Layer 12 of a small transformer language model trained on English Wikipedia (15 layers, counted from 0, width 128).
A neuron's activation on a vector x is GELU(gate . x + bias) times (in . x + bias), where the dot is the dot product.

Input weights of the MLP neurons that the questions are about. A number n stands for n times 0.005.
n157 gate (bias -0.118): -12 15 -23 76 8 -9 -28 56 2 -10 57 -19 2 8 46 -28 17 17 -17 21 -6 -27 9 -51 21 18 1 -19 39 17 -2 -19 15 -6 -32 16 27 -5 10 23 -69 11 -23 2 11 17 -6 -16 -11 23 -2 -29 19 -22 35 4 19 14 27 -31 -8 41 40 44 5 22 16 -29 44 -1 -12 22 -21 2 2 -27 11 -2 47 -3 8 -5 -38 2 23 9 25 -32 22 -38 27 -11 45 16 3 -34 3 -31 2 -2 -19 13 3 -39 45 11 -7 21 -14 -13 -37 -4 31 31 -14 22 15 -2 -19 18 2 -43 -8 46 20 -37 -38 -81
n165 gate (bias -0.093): 18 10 -4 5 -50 18 -7 -29 -54 -25 -12 -56 38 -5 25 31 -8 2 12 7 -26 -22 12 -20 -55 36 -2 -24 -38 51 17 -33 -6 0 52 6 -10 45 -6 8 -51 24 3 12 -39 -48 14 3 -16 26 -30 -15 -6 -30 25 31 28 26 9 5 -5 20 -2 4 13 16 -2 41 -10 16 -4 -10 -3 25 -1 -17 39 20 -19 17 -6 17 -11 -28 -2 -6 17 -22 36 -9 16 -12 -7 33 -26 -9 -61 -18 -65 -33 -33 33 40 -2 30 5 64 6 17 -20 16 20 -18 -2 8 -53 41 -6 -41 13 34 31 19 9 -32 -5 19 16
n196 gate (bias -0.054): 3 -9 -2 36 -9 -2 -11 7 -41 4 24 -9 -1 -14 -10 11 15 14 -43 -31 5 6 -1 20 -2 -51 -20 -13 -24 8 -40 -45 -3 -56 0 10 35 -7 -45 5 19 30 28 -69 -18 27 21 21 -39 8 -37 -27 -31 -17 -1 7 -16 25 -8 -20 5 -53 11 -7 -5 -47 -5 -32 12 20 -2 -14 -12 -14 -5 -10 -16 5 -23 19 18 -9 1 -82 -15 18 -12 -5 0 -12 26 28 16 25 5 -37 3 -31 18 27 0 -42 21 2 30 23 -14 -4 -24 18 -22 48 -6 75 24 -3 -25 11 -36 9 21 -2 62 25 -22 12 -9 -23
n199 gate (bias -0.350): -1 -20 -16 2 -23 13 -34 -11 7 8 -4 22 30 -12 13 33 -23 -8 19 -30 -13 -7 6 20 -44 33 9 -50 26 30 -6 4 22 -80 74 -64 16 -6 45 36 -3 -15 12 11 -10 -39 -18 -17 -6 1 -15 -7 2 -11 3 8 -9 -2 -32 40 10 3 -34 30 -1 54 12 33 13 14 41 -30 -8 18 3 -8 19 13 -21 20 9 0 15 62 -2 -26 -1 -11 -1 -54 -3 13 -1 -7 10 27 -36 -11 -42 -21 -42 22 -36 -8 -23 -11 -14 20 -24 -15 -50 57 -12 -15 -8 1 5 -2 20 -8 7 6 6 26 43 -22 -37 -32
n236 gate (bias -0.156): -14 38 -8 20 19 31 -27 -24 -10 -15 1 17 2 -13 -17 27 -39 -42 46 20 16 -39 27 -12 7 31 -2 -52 6 34 -17 -1 55 -20 8 5 21 9 47 -3 -1 -21 -36 5 38 11 25 34 -69 -12 1 5 -1 -12 -12 -5 50 -20 -27 34 6 23 -7 -3 -13 38 5 41 -3 27 -29 29 4 21 1 37 5 27 1 -14 -17 14 -3 9 -20 -13 11 54 -39 0 30 -16 -28 -34 -8 -42 -16 -15 18 -29 -15 34 -12 20 -7 -60 -43 -2 12 8 -11 -14 -17 6 64 0 -28 8 18 -18 -42 -33 -4 -4 -27 -8 2 -13
n287 gate (bias 0.007): 6 0 3 -5 -23 22 -16 54 -13 -19 4 -12 -15 6 14 -12 1 -7 39 -14 -23 -12 14 6 21 -22 -14 49 3 -10 8 -17 -25 19 20 3 -14 2 -14 46 -2 8 -20 8 -1 -1 16 -14 -10 -3 1 15 -2 8 6 9 -14 40 -15 -1 -27 13 6 -21 -28 41 1 -10 44 37 0 3 24 -19 13 20 24 41 -24 -25 35 2 35 12 23 -32 9 -27 37 5 -24 7 -31 18 26 -33 1 -79 -26 18 -5 3 1 -22 10 15 9 -35 -14 -15 16 -11 -19 54 29 3 73 12 8 -3 15 -2 2 46 2 -14 -13 -35
n508 gate (bias -0.232): -51 11 26 -25 -38 -10 -7 46 18 39 -10 -3 27 -24 4 -8 3 -17 48 39 13 49 11 -27 -42 -19 1 46 -40 26 -13 16 -4 -34 -25 -12 -26 -18 -3 -37 -25 8 -17 -7 -19 21 21 -29 -15 -24 23 11 2 15 22 20 -6 23 20 -41 29 53 7 6 10 -14 1 4 13 -20 29 -9 33 20 19 -28 12 25 34 -4 -20 -38 6 -16 -22 -19 -8 -4 -56 -15 41 -2 16 33 37 -58 -4 11 -12 44 26 5 -13 -11 9 11 2 -17 -23 -18 -16 7 -26 20 10 -28 -60 -24 13 -14 -4 -3 0 24 23 2 9 -8
n157 in (bias 0.016): 12 29 13 68 -13 -41 10 63 -37 18 -49 28 10 3 21 -17 -4 35 6 18 10 11 -4 -15 -2 40 36 -6 -38 -31 -27 -21 -26 -29 -1 -13 20 -28 43 -28 -10 -21 23 -38 16 -44 9 -23 11 -14 4 -66 -4 -34 -49 32 20 1 -53 -54 13 -7 9 -33 20 -44 -44 -48 29 -32 -35 -15 -43 14 1 -29 6 -9 38 62 18 4 -49 2 -22 30 -4 -72 35 10 -38 10 43 4 -15 -17 3 -36 15 8 -78 12 5 -65 13 11 -18 -3 -29 38 -29 7 18 41 0 15 31 -5 0 -10 24 -11 24 24 -3 -10 31 30
n165 in (bias -0.073): 44 8 -43 -6 -94 -25 -30 15 -43 14 2 -34 -14 36 -16 8 28 21 55 -16 -33 -10 39 -10 -1 -11 -15 -11 17 -14 2 30 -20 -15 7 -35 7 43 -6 -22 -16 -3 -6 60 16 24 -4 30 1 1 18 -2 0 -2 -19 21 -2 -55 3 4 -7 -10 52 14 13 12 -10 -10 40 21 -21 -46 2 -47 61 -18 -20 -12 -37 13 -51 39 2 40 41 -7 -3 2 17 -42 -6 -62 0 21 -7 42 3 5 -21 -26 -10 18 -41 -1 17 -16 4 48 12 14 5 63 14 8 23 -26 18 -24 -31 31 -18 8 11 11 -16 -31 23 3
n196 in (bias -0.013): -25 22 17 -20 31 16 40 33 51 17 -24 0 3 18 16 10 -27 12 -5 16 -44 -1 -12 -1 -37 9 -8 -23 -5 -7 20 -48 -15 29 -17 -12 -1 6 -23 -3 16 -34 -59 0 1 -13 34 20 10 30 -3 -12 17 -16 22 -28 -38 16 10 -5 18 55 13 -28 34 -24 -6 10 48 2 -20 -21 -45 15 64 -54 47 -43 15 10 -11 -5 -15 -16 22 0 6 55 12 41 -7 -42 -20 19 -19 16 -1 0 48 4 1 -7 -34 13 28 33 22 35 35 -15 -21 -5 -20 -3 -9 10 2 10 -9 -32 -18 -58 -11 18 -28 -8 9 14
n199 in (bias -0.088): -58 -22 -22 35 31 -26 -31 -5 -10 -44 -7 4 32 -6 5 32 -34 9 54 -54 -30 -37 -31 -9 -3 62 6 -25 -2 -47 -18 21 -21 -25 47 -29 7 6 16 19 -6 -7 6 -16 -2 13 -38 -21 -51 -7 -2 10 -1 -28 -33 4 15 -19 11 61 18 47 -27 55 25 29 13 8 6 26 20 -36 -11 13 -2 -39 -7 23 -22 -38 -8 -22 7 22 -34 22 25 34 2 -61 -1 33 -6 -30 6 -40 -10 45 -38 -19 -25 -14 30 -17 -13 -53 -5 -36 -27 38 23 25 28 12 25 -6 12 45 -10 -9 19 -7 19 -9 -13 -21 5 28
n236 in (bias 0.061): 1 3 10 -25 42 -7 18 13 1 10 -32 -26 -4 -37 6 -18 -42 -6 17 -6 11 17 -14 -11 -42 1 -24 28 -9 -13 -1 7 -14 -19 32 3 -28 19 -14 -1 -1 30 -8 -22 -6 -28 3 -10 -25 -6 -34 -22 -21 -14 -19 -5 24 25 -8 16 -41 -20 21 0 -7 -5 14 -22 16 9 0 5 26 1 -41 8 10 -32 -37 17 -46 15 32 -21 15 -4 -33 -29 -21 4 6 -12 11 19 7 -52 -18 -1 43 17 53 -37 35 22 -12 32 10 5 -25 -10 15 41 6 5 30 47 30 -6 40 -34 12 16 18 -18 -46 22 20 42
n287 in (bias 0.134): 23 -51 -12 -9 -36 5 40 -1 -7 -12 -64 -36 47 37 1 -25 -22 52 23 -34 27 3 52 -3 -48 -26 7 16 15 -40 4 -7 -4 -31 -11 -19 46 21 0 24 10 -33 6 35 -11 -23 45 22 -39 18 -1 41 -53 22 11 10 -10 -20 9 -20 -32 -5 30 38 -47 69 -60 -35 -17 -4 3 -6 -8 -37 19 5 28 22 -52 -2 -63 29 2 -25 -15 -12 5 31 11 -4 33 11 15 -45 37 -18 15 -44 4 -29 14 -25 -32 50 15 51 53 -5 44 19 26 -60 49 11 28 -3 60 -5 -26 0 -10 -12 -1 65 41 -14 -3 20
n508 in (bias -0.054): 6 -54 34 -36 -58 18 54 -34 6 17 -16 -15 22 52 -81 -24 -26 10 7 -11 12 -22 -7 9 -1 31 16 -1 18 2 -28 18 18 -17 54 46 30 -4 -11 -43 13 -53 -16 -19 16 0 -7 5 47 46 -5 17 -30 -13 -2 -20 -18 16 16 16 34 -2 -23 -4 -7 32 13 -11 -2 -13 24 -18 -54 13 21 15 -32 5 -27 33 13 -12 1 -38 34 -34 23 14 37 -2 -7 -54 42 -9 -28 20 23 -20 16 19 -15 -59 -3 -45 -44 -12 -32 -37 -30 20 7 -28 -11 40 -10 -12 -2 44 25 15 3 2 12 18 2 -58 7 8

Each question shows a token from some text and the vector x that enters the MLP there. A number n stands for n times 0.043.

"1": 8 -19 11 17 4 -19 1 -6 11 2 -26 -9 -4 1 9 8 -20 -1 6 -11 -4 0 -3 -23 -2 7 0 -19 -11 -3 -9 -3 -1 1 0 22 -2 -25 -22 3 23 11 -18 -30 18 2 1 -15 1 -14 3 31 -2 -16 31 7 23 10 -8 -5 5 -15 0 -4 7 -2 9 -1 -3 -14 -27 15 -3 24 33 3 11 -7 -24 2 34 -7 1 12 -24 45 1 14 7 -1 1 21 3 -3 15 -20 5 -8 14 -6 -12 23 9 -4 3 -10 0 23 -5 6 3 11 -1 22 0 14 -7 -13 9 22 2 -20 -36 -15 -9 -21 -5 0
The three highest activations, in order: n157, n196, n165

"n": 8 15 0 -7 -2 -9 -3 -47 5 -14 -1 19 3 -6 -5 10 6 3 1 9 -11 -8 2 -5 6 27 9 -3 -5 -9 -9 -2 4 -8 -11 7 -9 6 -17 -1 -1 11 -12 10 -16 -14 -19 -31 -12 -2 -6 0 12 10 -1 -15 7 7 3 10 0 -4 -3 8 1 8 -9 -7 6 4 3 10 -11 -5 -4 11 10 7 1 -5 -13 7 -2 -3 -4 19 -6 -3 15 -4 -1 -6 6 -22 8 -2 11 -8 9 10 -16 -11 -7 2 -3 -1 12 4 -2 28 -6 1 8 -4 5 2 5 -6 2 1 15 -5 -1 15 -1 -3 -6 80
Which of these neurons fires most? n196

" as": -17 25 -6 1 -12 -10 17 10 -1 -14 -11 -4 15 9 2 5 -7 6 4 -3 6 15 -17 -3 10 -9 -11 4 2 0 3 -13 8 11 8 0 -6 7 9 20 -7 19 -26 9 7 13 -6 -3 -12 14 -6 -4 -3 -6 2 -8 2 -5 21 9 8 1 16 1 -1 1 9 -6 -18 7 -13 -8 7 0 3 11 -3 -4 -9 2 9 -12 -14 -7 10 59 20 -3 -2 -3 -15 -8 -5 -14 -25 11 -8 19 -14 23 -2 -27 0 -5 -11 0 -16 0 4 -7 -3 -3 0 -2 -10 -15 -19 -18 -7 -15 5 5 -11 -8 10 4 -3 22
Which neuron fires most, and how strongly? n287, at about 0.14

" in": -13 3 4 -2 -7 2 -10 -4 11 -8 -6 4 0 -4 -11 24 5 8 -13 14 12 10 -5 3 7 8 -3 -3 7 6 -19 -1 12 18 3 15 18 3 -4 10 24 3 9 9 -6 -8 4 6 15 -4 9 -2 26 15 8 -27 -16 -3 12 -4 6 6 -2 3 11 4 2 -19 -13 4 2 17 -6 7 9 2 8 -4 6 -33 -3 7 -24 -2 14 56 2 10 -9 0 -8 -1 8 4 -8 -5 -5 36 11 17 20 14 1 8 -1 8 -5 2 -16 0 7 -1 -7 -28 -22 -12 -3 -15 -5 -15 2 0 9 -11 21 -7 0 21
Which neuron fires most, and how strongly? n157, at about 0.23

" |": 8 -12 6 10 6 0 0 3 1 0 4 2 12 -8 17 13 -5 18 9 -12 -3 -14 3 -17 3 11 4 -12 11 2 -9 15 8 -6 -6 -18 5 -13 -12 7 -19 3 4 3 6 -17 4 -2 9 -10 -8 -10 11 4 4 0 1 -1 1 -2 2 -13 5 12 6 -1 -5 -11 6 14 -1 -3 -5 13 8 -5 2 -5 24 10 10 -2 -5 -2 -1 62 5 -12 -10 4 -7 3 25 -10 3 11 9 -7 -10 -16 -16 7 -4 -10 0 -1 0 -11 -14 4 4 -16 4 -8 0 -4 8 -16 14 -8 2 -6 -12 -5 3 -30 -4 1
Which two neurons fire most, strongest first? n157, n199

" on": 11 -3 7 35 8 21 0 -30 6 4 14 -22 -11 -9 -16 -5 -7 -2 -20 -12 19 -6 -26 -8 2 -12 3 1 25 -17 -18 -2 -16 11 20 3 23 6 -12 -17 28 20 -15 2 -5 2 -28 -22 12 -26 6 -7 30 3 1 -2 -6 -11 -6 17 8 7 -1 0 25 3 3 -3 -34 28 10 18 -22 -10 4 10 12 10 9 -30 -9 -2 -3 -2 7 43 -16 4 1 -1 0 0 14 -8 30 -4 -5 45 -14 26 3 6 -36 1 28 -5 -9 1 7 -7 -11 2 -6 -43 -6 23 -6 -7 11 -27 22 6 5 -16 36 -13 -16 12
Which of these neurons fires most? n157

" him": 0 -18 -7 -1 -4 -5 6 -7 4 12 10 1 -13 -5 -12 2 12 3 -15 -3 5 -8 21 -13 13 -3 -2 9 -9 13 13 12 -20 -10 4 -19 -9 -8 4 -25 -13 4 4 -17 3 -25 4 10 14 -2 -5 -1 18 19 -3 10 9 3 3 7 11 -2 -1 -2 -2 -10 -13 4 -16 14 5 -7 -11 2 9 5 2 5 -14 -8 21 15 10 -17 -11 43 -17 -5 -10 -9 -1 -4 18 11 17 -44 -2 29 0 -23 0 9 -15 -7 -7 0 19 -3 18 8 -13 -2 28 -28 1 -1 2 4 -3 17 1 -7 22 -21 -22 10 -12 45
Which of these neurons fires most? n508

"\",": -10 -2 3 -9 7 -1 -11 10 15 -14 21 2 6 3 -8 11 -24 0 -8 5 10 12 -16 -17 10 2 -1 -3 10 -5 7 14 -11 -12 14 11 -3 12 -1 13 1 -19 -36 1 7 1 -16 -4 0 -13 8 -12 -3 10 12 -28 6 0 -6 2 -1 -9 -6 10 11 17 6 8 4 21 9 -13 22 -24 12 9 5 -6 -1 16 -7 -25 2 6 19 55 -2 2 4 2 -3 -2 -8 3 4 0 -9 26 0 14 -1 -28 12 -17 -4 12 -8 1 -6 5 12 -2 0 -15 -30 2 -15 27 -14 11 -10 -6 4 4 -5 4 4 26
Which of these neurons fires most? n287

" the": -2 -9 8 2 -2 -4 -1 -15 1 0 2 -2 -7 3 5 22 7 5 -1 -8 1 -7 1 -1 7 1 -17 3 -6 2 -12 10 4 12 -8 1 12 -9 14 -9 -29 13 9 -4 -6 -7 -15 -3 -1 3 0 7 3 8 -17 6 -6 -4 -17 8 -1 -11 -24 -9 -5 5 1 5 3 -3 -5 0 -1 6 2 4 2 -18 1 -6 -16 -8 -1 -5 -3 57 0 -4 -5 7 8 25 -6 1 5 -6 0 25 -7 7 20 -4 -1 0 -6 5 -12 10 -6 4 -1 3 -3 -3 10 -11 -22 -20 -9 27 2 3 -5 0 26 -4 -2 33
Which of these neurons fires most? n165

"5": -9 -9 -13 33 10 -18 -11 6 -13 11 -5 2 12 7 13 3 -1 4 -7 -17 8 -21 7 10 -29 10 10 -27 17 -21 26 21 9 -11 10 -17 -29 -17 16 5 28 4 8 2 -4 3 -25 -21 -9 -34 18 3 -6 -31 37 -16 -40 -4 -14 1 -4 27 -1 -5 -5 -4 -14 6 37 16 -25 -7 -3 40 1 -11 23 5 -13 -4 -25 -1 -2 21 -20 33 -7 7 27 -15 12 17 1 -23 20 14 -6 21 -19 16 -4 -7 -13 16 15 -4 -13 -8 -7 32 6 -9 -21 -14 5 -8 -5 -1 10 19 9 -9 -22 0 -19 -4 -1 -13
Which of these neurons fires most? n199

"hall": -11 -35 -14 6 23 -16 -55 -17 2 40 -6 8 10 -6 -16 -23 22 -2 19 -7 16 -17 10 -10 4 -14 -6 12 13 -4 -17 31 -11 10 -6 -30 -5 15 -9 -38 -14 -9 3 0 0 8 20 4 6 19 -12 8 -2 0 -3 -18 2 8 22 -1 10 4 0 29 10 -33 19 26 13 -18 -3 21 18 -24 6 19 -2 9 -8 -5 -36 -17 18 13 3 21 29 -20 20 -12 15 -39 -32 11 26 2 5 10 20 -30 20 3 11 0 8 9 9 3 18 34 -19 23 -2 2 11 -2 9 5 13 -30 0 -13 -18 2 -10 -22 7 40
Which of these neurons fires most? n157

"s": 8 14 -24 -8 17 -2 -1 -20 -18 15 26 -26 3 9 -16 -4 8 3 22 5 -2 15 5 -21 9 0 5 26 -11 20 17 9 8 7 4 -6 5 5 -17 -4 14 17 6 0 6 4 -20 -5 -12 -4 9 2 0 -7 -8 -7 13 -18 20 16 -1 20 -1 0 2 -7 4 1 -29 21 22 3 -9 -14 15 9 -1 4 -28 15 -4 11 -7 -14 14 47 23 3 22 -10 -2 -8 14 -23 -2 -19 19 -7 -29 14 1 5 -18 -3 18 20 -13 -9 -4 7 -14 9 4 -7 -10 15 -1 -21 -5 -7 7 -2 -6 -5 1 12 -4 39
Which of these neurons fires most? n165

"7": 0 -13 -7 5 8 -8 12 -14 -13 4 5 -10 -2 -6 25 34 -3 19 0 6 -4 9 -1 -3 -14 -15 1 1 21 4 5 29 -4 1 18 -1 16 -2 -3 3 5 -9 7 -15 11 -12 9 -1 4 -5 -3 17 -12 -12 40 -19 -12 22 -12 -2 -6 -5 -9 -5 -14 2 -12 -6 3 16 0 2 -7 22 10 -1 2 10 -31 -8 12 6 -21 5 16 49 -21 12 18 1 6 10 1 -10 16 3 -5 2 4 -5 -24 -5 -4 1 2 3 -6 -2 12 -6 13 -9 -6 -7 -8 -14 -13 -8 12 2 3 2 -35 -11 -9 -9 4 18
The three highest activations, in order: n157, n236, n199

"ri": -1 -18 -5 5 28 10 -3 -20 6 25 -10 -14 -21 3 -6 38 17 0 20 8 26 -34 7 -17 31 -40 6 -18 -8 -18 -26 23 5 -26 -7 4 1 -11 12 22 8 40 7 1 0 -7 20 20 -22 -22 -15 -8 -13 1 17 -23 -5 6 10 10 9 2 -13 8 4 -17 7 14 2 -30 8 17 -7 -8 -6 -25 -36 -14 9 -9 -23 -4 -10 0 26 18 21 10 33 3 -30 2 3 18 -7 5 -2 4 -13 8 -1 1 -47 28 -16 -20 -3 -5 -6 22 -15 -9 13 -1 -3 5 -8 20 2 -15 11 10 19 -15 -8 -1 -10 51
Which of these neurons fires most? n157

" established": -2 18 2 -12 -8 -2 -11 -17 -15 9 -4 0 5 -5 -13 -5 -17 27 10 -1 -2 9 -13 8 7 20 1 -3 2 7 -3 -19 2 9 -7 -4 -1 -8 18 -12 7 5 4 -2 14 9 8 -11 -3 6 13 -8 -13 6 0 -12 1 5 22 -6 0 -7 -19 8 -18 21 -7 -7 -7 6 3 9 12 -3 -1 7 3 6 12 -8 2 -7 -16 -4 -5 58 -15 4 5 -1 7 -11 -12 7 10 6 -5 9 -11 6 3 6 -6 -6 6 -9 -2 -8 24 0 13 2 3 -5 -4 6 5 -1 28 -7 -3 -5 25 -4 -7 22 -14 28
Which of these neurons fires most? n196